Layer 4 of a small transformer language model trained on English Wikipedia (8 layers, counted from 0, width 128).
In attention head 0, each number of a token's query is one row of weights dot the token's vector x. The head spreads its attention over the tokens so far by the softmax of query dot key.

Query weights of the head. A number n stands for (n - 500) times 0.00068.
q0: 404 672 440 421 476 612 481 545 461 673 510 482 543 493 523 385 491 307 704 526 672 511 714 344 545 488 540 574 488 559 471 473 474 515 442 664 476 507 365 554 625 564 615 468 515 461 495 494 352 486 379 441 509 479 426 472 396 400 541 477 504 527 509 575 536 419 589 539 483 536 494 583 531 502 554 328 502 564 531 507 481 443 508 571 551 364 368 350 516 454 526 384 455 567 304 395 571 412 542 554 529 517 489 417 536 462 500 589 482 570 545 535 463 407 357 519 543 550 441 698 550 601 438 510 597 341 585 486
q1: 409 374 439 516 488 400 425 463 464 399 469 490 560 672 423 575 620 712 514 448 367 542 347 645 508 437 379 351 505 431 482 468 444 522 624 276 469 271 605 480 458 417 388 512 388 373 489 507 627 624 706 504 572 631 615 365 588 551 564 368 643 370 530 568 305 590 505 435 666 528 553 481 484 376 441 525 632 535 451 507 442 498 510 249 702 760 729 706 414 577 466 579 368 459 750 477 249 629 473 531 563 505 534 521 449 650 431 439 758 295 443 478 495 603 781 354 449 450 445 413 328 361 532 581 351 436 339 557
q2: 563 665 544 451 388 535 541 364 300 458 544 538 396 548 609 306 534 359 584 554 554 463 618 414 540 695 477 687 491 635 596 457 463 501 371 710 548 622 297 536 569 685 633 495 588 600 568 501 378 458 363 404 494 415 527 562 335 495 373 682 353 638 468 498 488 318 470 526 295 466 531 485 358 680 436 405 426 443 488 586 675 382 517 667 460 389 272 397 581 498 463 494 678 553 410 569 701 344 596 436 431 465 417 369 637 329 625 423 352 588 524 526 453 269 352 538 531 417 547 512 697 603 360 359 527 486 631 552
q3: 535 578 590 488 362 455 480 404 353 486 547 586 320 587 463 531 636 360 616 532 429 409 480 417 494 584 519 600 481 555 511 498 626 539 496 564 517 643 336 600 531 626 592 548 656 692 542 413 568 440 364 529 516 482 402 585 458 437 331 669 477 703 306 413 488 337 495 452 257 524 484 576 541 714 420 406 467 499 539 625 613 391 578 633 315 454 355 316 590 575 437 532 653 386 458 608 644 348 546 545 438 437 464 554 558 457 631 339 457 610 549 524 382 284 469 595 600 303 432 430 576 653 453 284 548 549 583 672
q4: 570 621 554 354 378 593 556 640 569 487 360 544 399 485 486 668 551 529 673 466 389 534 539 514 494 428 549 544 441 570 517 494 593 547 604 602 585 615 484 475 308 602 531 552 550 599 455 410 662 386 464 574 588 448 434 616 510 407 419 578 476 539 453 534 471 498 414 561 334 476 531 558 510 562 471 525 535 494 500 568 436 409 467 488 346 455 523 407 464 543 424 474 513 429 409 424 581 444 629 679 497 464 568 593 538 395 528 509 481 553 535 487 416 445 460 558 592 449 510 537 513 588 362 353 563 422 566 580
q5: 589 543 629 548 320 584 563 396 352 338 515 573 533 404 651 474 569 282 554 601 418 510 680 545 355 577 591 659 494 489 575 349 522 356 534 652 533 573 397 387 552 589 587 569 682 568 527 502 488 517 324 507 395 632 470 509 526 600 351 571 441 642 510 405 540 563 551 567 360 499 499 451 404 573 518 498 576 454 466 512 532 449 488 525 323 431 432 535 550 471 322 676 582 520 488 518 713 318 538 466 524 636 470 379 555 434 548 348 382 598 512 554 523 391 463 583 513 502 575 408 556 476 474 527 557 466 558 533
q6: 597 609 545 614 240 373 404 362 512 553 820 542 496 530 435 415 587 229 448 502 571 454 484 540 508 472 532 704 601 494 382 507 553 579 481 728 635 591 228 299 561 531 644 402 507 608 402 520 551 372 451 580 332 429 518 674 336 362 622 648 478 576 495 538 685 361 463 583 90 584 486 342 402 583 526 401 430 558 423 518 722 462 446 703 350 387 411 299 595 470 519 404 637 471 442 441 721 412 553 431 542 488 387 407 622 246 573 466 365 593 503 483 426 326 271 546 453 652 497 439 565 633 325 198 581 696 631 515
q7: 575 418 500 439 432 508 555 571 458 548 517 575 499 442 542 592 406 509 548 433 390 501 500 510 413 481 465 541 455 478 426 326 544 537 459 487 511 553 523 551 460 523 494 548 496 547 515 524 579 417 454 522 453 473 488 576 520 412 499 560 520 694 480 484 518 514 463 531 509 554 445 489 473 483 506 602 449 430 491 502 535 433 457 417 482 538 474 453 462 417 450 588 573 500 482 548 507 489 656 550 461 470 551 668 530 478 501 500 481 530 514 432 515 373 450 649 527 431 385 474 472 506 428 430 584 419 567 580
q8: 521 608 600 302 637 393 532 353 590 398 335 676 519 739 458 503 421 478 599 475 477 484 582 446 507 644 568 542 419 547 472 546 445 351 566 567 583 595 606 601 230 674 626 640 471 426 510 372 596 431 517 449 534 538 386 681 525 528 370 584 608 473 588 547 470 471 417 636 576 428 403 570 500 587 581 525 556 527 437 638 529 472 534 460 388 508 430 506 614 520 448 504 537 620 511 458 589 379 518 454 636 431 550 438 411 454 567 456 439 544 586 556 485 493 561 539 681 478 483 366 491 652 456 370 521 602 471 502
q9: 482 516 604 281 351 469 406 354 480 608 573 490 602 643 413 237 446 458 622 507 611 616 489 371 684 549 373 614 606 656 479 648 410 419 372 615 509 608 463 569 582 541 569 462 576 504 611 529 485 451 419 341 524 394 600 490 390 665 325 392 500 433 539 519 481 467 517 458 487 539 531 571 518 634 576 364 440 550 594 597 511 539 480 632 513 468 423 483 570 478 591 355 522 524 438 467 535 517 432 485 464 438 381 470 459 400 653 540 420 583 565 471 353 491 484 444 504 419 609 647 586 550 513 396 586 431 575 498
q10: 431 357 516 452 503 510 509 601 429 391 488 619 479 544 522 486 346 600 442 344 443 443 534 288 388 689 618 558 620 441 489 402 673 608 594 611 656 569 395 491 513 293 419 399 679 531 674 489 613 449 453 451 599 414 385 450 534 547 452 436 382 486 573 603 385 516 465 520 538 585 521 389 730 352 494 466 539 476 472 657 484 429 555 533 485 615 575 455 581 531 510 387 544 571 512 563 498 531 478 781 420 379 563 614 462 393 572 280 485 563 474 615 520 479 483 462 495 450 419 460 461 494 638 500 538 419 557 626
q11: 502 457 383 651 619 333 391 582 393 530 497 575 435 603 432 500 418 483 490 512 564 491 635 468 591 480 638 614 405 469 614 414 586 520 503 484 527 509 459 598 631 293 525 506 342 596 578 436 454 400 407 542 483 536 352 520 483 417 378 574 537 535 527 472 462 417 548 469 517 557 340 498 656 518 436 481 393 596 516 458 504 441 548 560 365 411 526 536 463 582 373 250 619 476 562 663 522 446 566 417 446 497 487 577 350 428 425 400 521 615 600 576 504 459 683 444 498 474 279 362 590 630 308 577 569 400 581 497
q12: 490 553 485 567 530 519 532 535 358 424 407 505 447 516 642 454 429 439 398 450 486 528 650 430 413 551 533 391 486 503 534 269 267 485 362 485 529 545 433 417 630 692 609 613 406 496 536 418 387 519 572 477 394 580 563 521 493 579 579 538 612 632 565 479 583 410 448 541 385 539 443 294 340 544 680 435 511 635 448 425 577 615 525 683 541 542 521 436 580 492 453 480 493 494 549 495 480 381 415 471 472 514 372 350 508 508 508 543 493 372 598 387 478 529 464 479 551 698 486 517 584 467 415 491 394 585 550 585
q13: 546 426 595 424 466 332 509 702 691 563 479 464 526 376 347 683 506 587 451 443 542 311 281 448 502 341 533 419 547 488 417 582 546 410 607 573 452 355 536 551 346 384 453 513 480 556 426 424 665 504 476 580 511 369 507 437 582 545 560 522 508 401 358 485 549 566 564 520 530 483 447 628 701 476 378 689 402 347 523 435 468 407 496 443 411 430 551 561 472 663 561 521 415 405 479 505 643 523 538 593 478 424 582 725 560 500 481 367 506 604 450 579 500 555 485 389 661 425 394 512 475 596 460 568 605 526 437 450
q14: 349 458 454 457 398 465 359 359 340 349 552 580 682 600 662 283 447 524 368 437 511 553 639 529 503 631 423 539 697 565 580 519 343 596 340 565 621 457 526 449 645 514 365 363 487 415 577 595 27 633 563 328 455 529 597 378 511 539 477 363 345 483 591 621 522 412 592 444 512 522 551 268 325 576 594 287 619 670 474 569 412 581 490 690 530 537 435 519 401 238 483 431 403 513 453 505 501 502 388 390 568 491 247 255 471 602 525 423 531 463 604 579 451 424 437 509 348 633 599 536 637 457 459 603 434 534 483 542
q15: 610 581 675 480 386 596 539 578 405 422 594 567 451 389 557 480 522 382 503 527 595 419 668 531 488 637 635 569 474 475 603 502 589 456 455 579 511 619 312 469 530 620 687 471 527 573 521 443 424 307 332 536 445 481 443 645 542 429 384 597 548 595 447 474 595 489 548 612 287 528 515 601 380 572 530 261 472 430 464 458 566 551 573 486 392 488 425 299 607 397 387 522 552 600 349 488 721 299 450 463 463 581 497 438 636 389 566 502 376 582 600 454 497 379 263 628 487 543 637 629 553 443 446 400 514 496 668 499
q16: 611 771 621 540 332 560 657 371 395 501 479 589 293 484 547 393 509 182 575 617 642 566 687 434 534 626 613 777 392 561 468 557 638 479 343 646 585 729 305 494 476 556 551 583 685 649 458 446 585 410 252 628 410 469 633 653 407 534 257 739 379 672 474 283 651 384 398 554 271 566 445 426 418 600 437 340 558 512 441 539 740 346 562 595 302 333 394 298 543 534 457 495 630 610 320 527 687 382 675 447 345 560 466 416 504 333 649 333 218 681 410 444 473 418 431 521 558 359 532 394 614 559 399 325 540 536 687 555
q17: 447 415 477 498 398 294 504 425 454 455 627 615 578 686 508 503 556 505 293 478 617 456 509 477 468 611 511 511 614 424 468 408 401 501 398 591 499 321 399 440 530 439 488 447 463 459 418 484 243 517 521 386 397 583 436 329 575 468 560 422 457 490 642 420 597 476 538 552 545 416 599 472 399 495 532 698 546 499 515 589 476 431 454 792 556 567 463 608 400 485 579 471 548 456 533 477 570 553 462 335 469 443 485 340 442 663 391 579 533 458 505 481 459 558 433 517 563 637 370 443 495 512 542 469 508 611 409 471
q18: 431 442 625 444 552 676 496 394 510 440 473 397 453 543 629 414 424 591 488 554 593 488 398 524 594 498 496 295 665 506 528 576 501 405 487 538 360 521 341 536 670 471 578 382 432 560 617 545 373 513 586 522 456 372 461 561 539 557 483 257 517 437 460 568 533 629 549 460 480 618 455 511 460 514 513 389 378 471 657 379 569 552 486 547 599 550 574 477 591 388 503 531 363 471 572 440 516 588 257 423 543 663 487 366 538 604 483 618 512 513 533 525 602 524 474 542 484 595 545 653 472 374 630 582 338 562 526 475
q19: 692 508 715 551 281 632 640 408 384 482 716 397 306 451 442 521 543 202 546 556 496 425 606 402 561 537 604 733 467 596 512 499 708 379 381 672 442 861 108 538 646 441 678 723 600 819 385 392 608 456 261 666 212 272 559 841 437 474 267 806 465 735 351 488 836 364 359 403 107 773 316 430 513 697 543 317 415 413 536 715 800 474 429 686 200 362 380 129 771 564 339 491 735 557 484 487 838 316 500 404 360 734 363 520 703 176 741 485 76 740 461 457 535 149 514 562 606 428 677 477 596 627 257 288 647 459 926 465
q20: 369 556 486 425 567 356 475 539 474 451 486 496 540 639 450 354 553 614 616 394 515 587 285 523 520 547 333 428 617 538 505 511 285 574 445 447 442 327 555 420 529 520 486 431 646 360 535 354 449 541 430 287 549 515 492 305 563 445 519 517 355 556 589 473 522 536 598 386 564 362 616 367 407 468 527 407 606 615 554 491 513 445 513 527 492 432 602 419 563 329 628 415 391 410 513 648 450 463 459 481 675 281 460 449 489 434 542 449 432 426 372 377 287 393 408 592 658 516 384 504 509 571 507 507 440 634 425 553
q21: 462 528 458 391 362 316 364 233 367 652 538 413 513 576 606 496 565 418 677 515 484 436 555 467 510 499 410 620 522 522 656 628 550 402 426 490 512 470 570 504 535 732 536 400 572 486 580 626 404 440 472 587 650 697 372 587 387 633 379 348 451 531 571 451 384 460 656 384 423 368 559 643 444 652 572 505 449 706 769 538 437 491 500 540 615 601 386 472 385 513 410 580 558 535 650 339 539 617 561 430 264 438 527 318 467 568 340 696 565 527 479 570 505 519 354 456 529 470 477 598 479 451 515 622 505 472 479 599
q22: 432 530 496 387 553 469 499 258 329 401 575 528 551 480 779 495 507 447 457 687 472 542 417 532 582 514 487 403 480 445 550 535 657 580 417 527 392 435 554 413 643 529 389 480 473 502 547 621 411 531 347 342 601 528 466 529 495 616 380 419 645 291 403 340 514 647 514 339 605 394 537 628 515 496 638 450 427 599 600 405 351 449 528 356 462 652 377 562 543 474 386 498 474 519 564 437 373 695 532 447 444 717 449 448 388 536 430 576 558 515 559 545 601 540 325 450 450 350 609 545 427 348 404 665 427 438 464 571
q23: 500 508 414 532 637 701 513 392 476 455 540 272 428 438 405 351 393 460 314 567 483 415 450 385 533 387 479 505 520 567 608 633 557 521 344 340 474 544 451 700 670 371 616 504 579 529 529 394 323 676 371 613 518 486 500 647 403 641 348 525 428 568 472 432 444 303 530 418 478 517 376 480 700 655 512 368 465 555 529 454 523 593 490 563 520 474 470 384 535 553 324 619 526 606 545 530 622 494 474 443 454 517 294 523 568 472 504 564 414 502 592 524 629 445 570 400 583 498 497 473 533 528 443 553 504 466 613 363
q24: 558 590 506 379 388 535 495 665 678 636 429 405 662 464 406 588 668 619 583 489 478 595 459 676 561 594 486 565 511 469 517 500 356 682 480 539 455 457 517 528 452 640 517 537 521 354 554 547 422 426 617 316 507 341 460 327 559 456 546 479 562 483 455 479 424 641 494 474 580 373 713 557 386 402 453 615 517 326 616 360 394 571 591 490 621 428 545 532 429 477 697 339 396 401 340 560 440 518 545 484 542 218 574 718 375 721 417 394 665 443 505 495 262 594 531 539 670 555 392 576 518 487 533 515 423 495 434 635
q25: 419 507 420 429 537 547 514 421 469 353 562 512 559 539 423 445 508 616 517 465 587 627 410 463 487 518 381 574 669 493 327 570 433 563 445 539 555 507 630 526 472 406 357 397 523 352 591 556 487 594 527 280 588 376 546 404 470 523 591 451 312 534 609 535 594 446 418 391 531 468 440 273 541 502 602 484 483 449 397 518 594 390 469 566 590 371 409 472 465 519 486 374 576 542 475 633 455 526 570 587 519 378 393 438 468 505 512 375 406 473 468 608 394 436 537 558 447 558 595 360 703 487 526 620 397 432 485 565
q26: 658 464 420 634 431 567 780 521 528 465 272 616 572 360 363 668 437 523 311 690 508 596 624 599 358 485 602 586 361 439 473 352 681 495 580 369 460 521 613 673 575 323 420 760 431 444 448 585 605 476 562 443 402 461 568 465 575 597 346 467 439 633 493 395 508 565 374 426 567 546 437 461 471 392 351 675 525 203 446 380 412 606 603 472 483 511 633 622 457 645 602 408 576 445 499 633 305 438 609 451 368 547 688 530 536 588 402 392 306 646 602 414 547 517 715 689 530 304 523 315 340 500 449 531 353 385 492 396
q27: 448 491 402 569 494 446 500 609 472 327 560 562 489 525 467 386 587 516 447 237 313 329 442 405 432 508 496 476 572 468 578 490 501 537 442 484 548 407 556 487 422 499 362 398 507 492 562 388 378 498 578 489 499 517 401 364 544 374 630 573 478 586 531 542 543 507 487 391 526 542 524 347 441 409 516 488 523 557 367 545 550 418 542 553 410 501 546 565 459 481 525 481 677 445 702 589 570 486 498 595 626 383 456 417 557 488 434 565 538 379 650 407 479 450 630 607 615 487 401 270 619 402 384 535 373 627 510 543
q28: 525 467 570 514 417 624 552 415 590 638 392 523 518 502 322 475 459 555 426 467 578 561 504 509 559 390 710 428 379 572 386 635 431 415 646 505 436 500 500 543 539 333 487 705 595 540 488 173 763 461 352 444 536 451 520 510 609 473 224 497 535 552 499 460 651 586 639 445 499 719 389 507 572 532 512 528 417 523 319 530 518 720 482 563 523 444 533 433 612 525 405 435 402 433 429 399 607 442 430 391 581 632 368 556 481 396 495 396 262 611 491 374 438 462 500 528 552 525 569 492 442 694 367 595 632 542 590 575
q29: 489 528 435 521 539 400 371 694 501 414 443 576 548 588 373 382 463 595 412 421 492 392 513 446 418 594 665 426 548 478 382 485 342 641 533 477 514 381 492 423 414 308 495 558 449 454 457 353 621 518 593 365 481 400 462 420 537 318 662 584 561 500 401 641 485 407 538 656 498 643 418 387 451 389 314 421 458 501 443 449 447 519 510 666 427 456 539 486 454 566 689 403 509 474 461 640 687 545 473 571 524 498 532 438 555 383 604 491 550 475 571 399 362 532 532 542 301 544 567 294 554 591 350 383 566 524 496 580
q30: 540 582 393 548 469 256 404 522 396 585 560 453 439 656 468 517 507 642 490 254 434 538 605 347 594 570 422 667 546 535 352 460 541 575 458 486 672 315 503 275 500 465 433 367 603 416 439 482 634 532 604 495 555 551 457 244 377 448 634 582 556 549 707 456 479 405 515 431 365 405 429 300 554 470 460 532 523 602 645 668 333 363 330 565 430 482 426 493 461 544 468 356 733 471 700 587 633 602 530 562 459 515 509 452 620 395 438 528 578 559 357 420 363 401 374 543 586 521 512 484 571 512 442 480 624 714 532 468
q31: 504 678 486 541 598 463 395 483 456 386 408 509 681 415 515 396 574 511 519 475 475 541 428 657 591 722 587 404 756 509 522 820 397 570 386 432 613 645 588 443 444 442 412 512 461 530 580 402 491 416 530 520 483 470 634 622 518 409 479 425 445 494 480 554 479 555 474 651 495 429 515 572 462 534 456 602 497 585 596 395 494 554 645 544 447 284 445 472 343 394 423 463 523 499 527 614 502 556 564 442 494 439 399 472 518 527 609 376 474 503 550 497 430 505 499 478 400 549 742 497 580 598 453 406 492 473 417 562

Each question shows a short text with each token's key, already scaled and adjusted for position as the last token sees it. A number n stands for (n - 500) times 0.003.

Then comes the last token's vector x. A number n stands for (n - 500) times 0.014.

0 "er": 389 539 506 572 571 532 571 777 321 468 520 490 567 550 440 480 559 438 410 587 497 549 612 448 632 553 556 538 452 527 520 573
1 "ior": 362 486 512 565 591 535 571 785 364 439 469 450 498 598 426 503 560 402 406 580 508 572 590 426 629 538 522 589 425 533 493 590
2 " to": 441 485 481 602 603 533 524 719 397 473 522 388 437 571 453 522 549 425 450 595 474 511 571 431 550 491 638 539 458 496 488 497
3 " all": 501 421 540 609 605 523 553 769 373 416 533 426 377 596 403 563 565 426 457 600 505 567 561 482 574 487 596 570 418 525 543 545
4 " other": 616 433 541 559 621 499 598 739 359 391 508 411 437 548 386 581 542 376 440 591 485 586 623 458 538 536 577 549 425 560 535 559
5 " g": 609 343 599 624 567 497 527 750 458 460 617 470 650 456 392 556 601 435 401 541 524 532 600 420 590 484 570 520 458 547 511 607
6 "ra": 426 439 633 575 610 500 560 819 398 465 575 475 655 404 438 534 606 387 397 556 554 522 626 419 632 469 524 528 417 532 545 528
x: 549 469 529 487 401 530 558 475 513 450 548 467 582 507 492 388 475 583 438 460 520 591 678 507 393 541 414 386 488 541 471 514 527 446 521 419 403 497 510 483 453 602 484 420 464 485 385 486 525 394 481 412 457 643 479 592 518 598 522 533 544 541 452 479 461 572 536 430 479 735 509 485 526 669 475 540 525 429 522 479 530 508 421 503 587 519 314 445 559 466 386 489 355 486 440 428 432 513 522 485 355 667 478 500 612 510 416 540 429 551 535 527 464 487 510 483 531 408 514 488 442 506 549 553 628 493 619 493
Which token does the last token look at most, and with what share of its attention? 2 " to", with about 30%

0 " of": 468 559 484 602 633 548 546 708 346 471 513 421 561 550 463 491 482 376 426 603 436 528 640 439 553 505 576 544 482 539 486 470
1 " its": 428 511 504 587 621 545 550 673 383 459 511 428 515 565 443 522 484 417 419 619 453 555 603 429 548 499 630 556 484 559 491 469
2 " key": 384 472 529 595 628 467 596 760 388 408 501 462 362 612 368 532 533 388 402 565 542 485 636 425 548 565 562 533 493 627 512 557
3 " art": 554 419 567 626 606 542 545 789 409 435 506 447 349 601 409 514 549 405 397 584 516 469 625 407 532 520 591 594 446 599 476 551
4 "ists": 662 388 612 613 625 554 583 857 349 439 439 460 479 516 533 521 576 376 328 575 522 538 616 449 601 560 584 597 406 556 501 552
5 " –": 574 409 588 612 634 564 559 754 366 402 523 448 565 449 479 562 513 391 403 562 446 531 528 401 608 504 632 576 446 532 507 461
6 " including": 470 452 563 610 607 530 552 752 293 456 499 452 562 469 454 570 502 378 458 620 463 531 569 422 614 479 634 572 472 508 473 452
x: 748 490 504 552 506 629 550 625 448 492 456 327 455 479 475 473 397 477 453 454 483 468 537 553 550 495 578 441 466 569 555 511 449 474 528 486 448 511 470 533 575 446 401 519 531 484 585 432 442 544 392 536 355 517 504 571 491 472 484 476 479 509 511 540 466 515 497 572 546 820 444 496 499 596 450 560 567 502 464 489 462 642 402 531 405 542 448 448 515 456 491 547 640 464 520 503 469 455 566 458 448 598 509 446 556 408 567 531 364 595 570 456 561 513 537 534 394 424 451 484 561 571 522 576 446 446 409 449
Which two tokens does the last token look at most, in order? 6 " including", 5 " –"

0 "e": 386 525 521 576 579 534 536 809 328 473 503 464 573 554 425 473 601 427 368 567 506 592 620 479 648 533 526 545 387 548 520 567
1 ",": 348 466 512 624 614 541 514 764 306 417 486 442 490 597 432 537 480 369 439 597 491 531 606 391 626 516 636 584 470 536 502 514
2 " having": 421 480 492 622 573 510 554 743 333 466 514 422 420 595 408 514 543 362 461 581 463 536 523 445 653 490 628 540 404 475 520 488
3 " cl": 530 416 563 624 583 477 543 765 385 482 525 472 376 591 413 542 587 405 384 591 514 502 589 453 595 533 596 505 468 529 498 535
4 "imb": 674 374 576 619 595 488 588 763 356 418 534 459 485 523 405 604 576 341 444 554 559 534 591 416 615 476 532 576 445 534 564 581
5 "ed": 515 435 554 572 593 548 566 792 343 436 492 490 606 457 484 552 560 419 400 585 522 514 613 472 626 491 598 556 429 503 532 504
6 " the": 527 447 570 575 570 538 543 673 387 437 544 403 565 443 437 575 541 407 459 614 464 515 627 475 553 513 602 524 474 557 489 447
x: 620 473 537 503 514 622 425 459 474 522 508 442 538 487 461 454 417 511 459 489 436 508 577 546 474 510 494 562 549 493 453 493 478 549 477 450 599 426 558 463 491 464 508 471 530 508 541 458 533 534 428 426 447 494 463 513 566 518 515 409 516 540 551 499 514 451 460 530 487 982 509 512 510 514 423 474 425 501 407 473 477 565 503 530 583 573 498 433 488 503 515 484 551 462 569 481 509 549 533 436 477 816 511 525 587 469 654 547 448 559 562 502 506 548 513 476 477 458 493 440 496 465 443 530 478 458 622 491
Which token does the last token look at most? 6 " the"

0 "k": 349 510 514 567 566 515 532 813 355 469 512 485 620 594 383 494 611 455 345 538 507 586 640 411 640 502 544 494 396 508 537 628
1 " children": 349 515 524 611 583 551 550 793 266 430 446 441 525 571 416 506 553 385 399 593 521 587 641 479 573 580 611 576 430 560 527 622
2 " to": 429 480 502 609 605 527 535 742 377 460 512 377 430 571 448 522 549 406 439 605 489 525 570 450 568 497 647 545 435 498 513 497
3 " n": 511 393 544 614 588 514 511 775 359 445 550 463 377 561 406 547 558 419 434 565 550 541 535 473 571 507 592 512 429 528 540 546
4 "ature": 722 392 565 622 590 499 564 823 334 401 484 445 522 508 412 513 545 362 375 591 523 545 624 450 602 512 605 547 436 569 520 584
5 ".": 582 419 578 608 613 531 566 797 298 429 507 448 659 475 478 564 552 339 385 589 505 538 639 441 646 496 585 594 422 606 584 542
6 " They": 492 443 570 582 563 525 571 780 370 467 529 425 620 416 504 591 603 373 413 582 504 517 537 452 594 507 672 574 452 551 517 526
x: 717 505 421 572 472 578 499 557 502 452 599 494 570 405 484 567 475 563 442 549 557 478 503 537 568 406 527 512 509 571 479 511 504 551 451 484 506 547 507 524 577 390 404 546 485 575 554 591 396 533 461 489 463 610 497 513 376 483 542 525 584 525 502 513 624 428 459 417 508 840 462 609 471 541 460 484 503 518 473 401 525 532 466 526 491 545 517 613 485 495 570 439 465 402 437 629 510 534 516 490 443 520 474 555 577 402 569 592 443 632 414 629 538 384 568 503 525 553 521 411 508 499 422 517 499 503 585 406
Which token does the last token look at most, and with what share of its attention? 6 " They", with about 20%

0 " and": 458 541 460 580 600 533 501 670 343 468 507 437 555 538 462 479 478 410 476 615 457 521 603 450 585 510 627 543 517 514 458 448
1 " w": 352 512 529 636 573 489 519 706 384 490 593 404 513 619 394 520 572 411 411 535 558 515 578 436 550 516 598 514 503 529 535 535
2 "ool": 407 438 501 594 628 470 587 787 369 414 527 423 363 580 403 560 538 382 443 555 554 533 634 473 588 536 534 548 452 541 521 609
3 " b": 606 384 565 583 555 481 550 746 412 423 552 445 333 603 390 569 577 403 441 516 565 525 586 416 632 508 614 520 464 579 551 553
4 "ou": 726 362 590 565 607 496 538 852 329 435 571 449 476 514 418 562 563 363 456 531 588 546 630 421 623 506 531 581 446 493 593 598
5 "cle": 622 403 575 571 556 534 553 799 388 439 537 463 635 456 443 530 595 390 405 545 572 550 654 432 610 513 530 535 406 554 499 573
6 " as": 518 418 638 609 618 547 542 784 367 438 597 436 607 404 503 596 591 388 424 561 558 517 575 412 647 536 554 556 441 521 527 443
x: 595 513 394 548 488 556 539 540 385 516 673 511 424 513 516 515 426 463 507 598 519 554 507 475 544 537 491 467 377 601 549 515 459 559 455 434 474 620 489 534 547 400 499 577 488 359 421 562 620 409 505 472 439 633 388 553 510 527 464 625 521 550 358 503 547 396 587 571 499 755 577 523 635 394 456 507 498 452 460 488 470 487 412 544 502 448 452 463 466 540 512 482 627 530 509 497 473 469 561 404 386 704 523 489 522 461 596 475 455 579 514 519 607 566 560 522 487 456 458 500 540 431 563 497 557 431 556 565
Which token does the last token look at most? 6 " as"

0 " H": 339 564 526 661 601 501 503 835 388 536 524 430 613 598 391 467 584 405 365 588 550 585 642 397 680 531 595 489 406 549 502 593
1 "ood": 328 485 505 581 564 489 547 796 383 457 556 421 469 609 401 492 582 433 400 539 533 569 643 443 597 571 557 492 465 478 531 630
2 " p": 438 442 517 607 604 543 507 761 374 468 519 460 363 614 386 553 585 406 441 554 589 487 604 428 641 475 580 489 468 538 524 541
3 "osed": 594 454 518 614 581 541 559 790 320 417 441 496 391 556 436 505 544 399 387 594 515 531 654 437 587 537 610 534 423 566 507 520
4 " for": 602 435 530 625 604 525 557 739 346 495 534 427 494 549 458 527 513 397 462 594 502 489 608 437 602 503 583 534 482 519 526 485
5 " p": 559 395 573 606 573 536 508 729 368 476 541 495 626 457 425 572 580 420 459 544 576 465 564 450 621 476 620 488 495 541 524 515
6 "ict": 427 400 613 623 617 499 581 862 352 468 550 475 667 408 502 558 538 349 410 563 589 543 625 447 609 517 505 551 433 548 552 552
x: 379 469 394 522 441 526 448 475 552 563 526 578 616 459 541 526 546 485 589 489 566 430 498 557 370 503 458 502 484 498 451 474 417 385 490 453 461 373 472 627 489 592 499 540 506 520 481 550 400 489 400 635 461 525 491 465 593 601 423 544 513 515 580 549 448 543 557 492 410 715 402 559 505 556 515 573 416 527 478 583 506 538 449 548 494 544 489 417 545 429 407 514 486 597 502 312 481 555 603 431 426 574 445 546 541 468 402 383 352 569 378 525 462 431 507 554 533 369 505 501 432 491 543 537 563 405 609 453
Which token does the last token look at most? 4 " for"

0 "ot": 347 507 506 551 558 499 491 747 355 457 499 478 623 589 426 507 591 424 429 541 600 565 661 445 650 516 521 539 405 461 556 594
1 " three": 366 504 481 569 606 539 577 782 326 364 484 430 500 609 391 539 559 371 411 584 515 519 588 458 573 551 635 578 390 621 529 575
2 " times": 418 480 551 608 596 560 568 761 369 410 504 480 376 611 409 499 514 365 376 555 498 526 689 427 543 524 557 524 452 564 510 553
3 " with": 548 429 515 583 580 517 562 719 352 477 532 434 421 575 421 502 550 411 419 598 496 510 613 432 615 483 571 499 460 505 509 466
4 " a": 641 374 546 547 583 513 533 724 389 405 578 484 504 505 420 536 551 393 426 575 477 488 569 434 589 507 638 510 400 513 518 436
5 " .": 598 385 609 633 633 498 560 861 306 397 559 456 715 422 423 571 575 339 334 580 537 501 625 433 622 459 643 602 368 602 606 502
6 "22": 340 436 643 590 648 505 570 951 320 372 546 490 711 363 522 581 601 342 292 577 579 434 537 419 669 581 646 622 394 640 591 531
x: 540 463 553 496 557 441 403 543 434 617 629 529 478 505 467 442 370 581 549 523 557 434 621 506 513 448 458 552 388 489 522 446 501 479 494 579 574 551 435 500 530 546 413 513 543 365 450 528 442 493 413 485 535 478 522 472 502 517 543 563 537 634 511 558 614 505 655 450 486 566 509 501 564 562 499 440 473 501 413 485 613 475 391 369 406 536 455 427 538 504 578 488 492 591 429 446 490 427 558 518 520 542 444 589 538 323 468 522 422 452 407 499 530 431 385 541 423 395 508 589 575 553 412 466 662 432 782 404
Which token does the last token look at most, and with what share of its attention? 5 " .", with about 60%

0 " was": 511 518 491 628 646 560 512 726 306 420 447 497 506 507 481 482 486 322 441 600 395 503 570 522 530 490 651 538 435 525 470 454
1 " sold": 417 535 514 690 636 567 544 826 290 399 487 520 539 582 398 513 527 322 380 595 477 489 635 493 519 516 660 567 465 615 571 499
2 " in": 436 462 528 649 630 515 550 782 380 460 558 466 395 603 417 533 569 392 374 570 495 484 635 410 602 482 621 531 510 526 517 517
3 " a": 556 412 530 577 604 523 530 727 421 415 560 471 380 565 424 547 539 417 432 582 474 495 580 436 588 512 658 508 414 525 509 438
4 " six": 635 392 571 612 612 507 539 762 402 370 530 493 466 513 421 617 553 401 432 565 536 426 548 456 528 519 660 587 414 665 534 550
5 "-": 616 347 602 598 651 501 517 892 352 419 675 517 688 447 415 600 586 394 315 546 547 465 700 361 596 492 620 534 469 569 626 570
6 "oun": 427 433 588 605 578 511 578 766 384 429 531 456 612 469 481 569 544 398 435 553 537 519 600 427 561 538 527 556 436 577 548 555
x: 555 413 484 406 417 641 563 556 396 508 630 490 614 492 495 438 584 416 505 528 590 437 597 437 477 433 506 488 492 486 369 418 464 519 500 576 452 472 520 514 498 557 455 575 505 604 419 502 512 525 577 446 586 465 485 482 633 518 468 632 611 384 487 533 493 430 522 596 580 787 415 514 582 426 448 507 547 574 452 524 489 401 423 480 436 547 435 442 537 473 408 622 389 480 492 520 493 558 493 480 480 722 476 487 439 511 427 481 565 512 498 510 464 458 507 557 426 360 532 555 535 459 451 426 492 498 444 502
Which token does the last token look at most? 0 " was"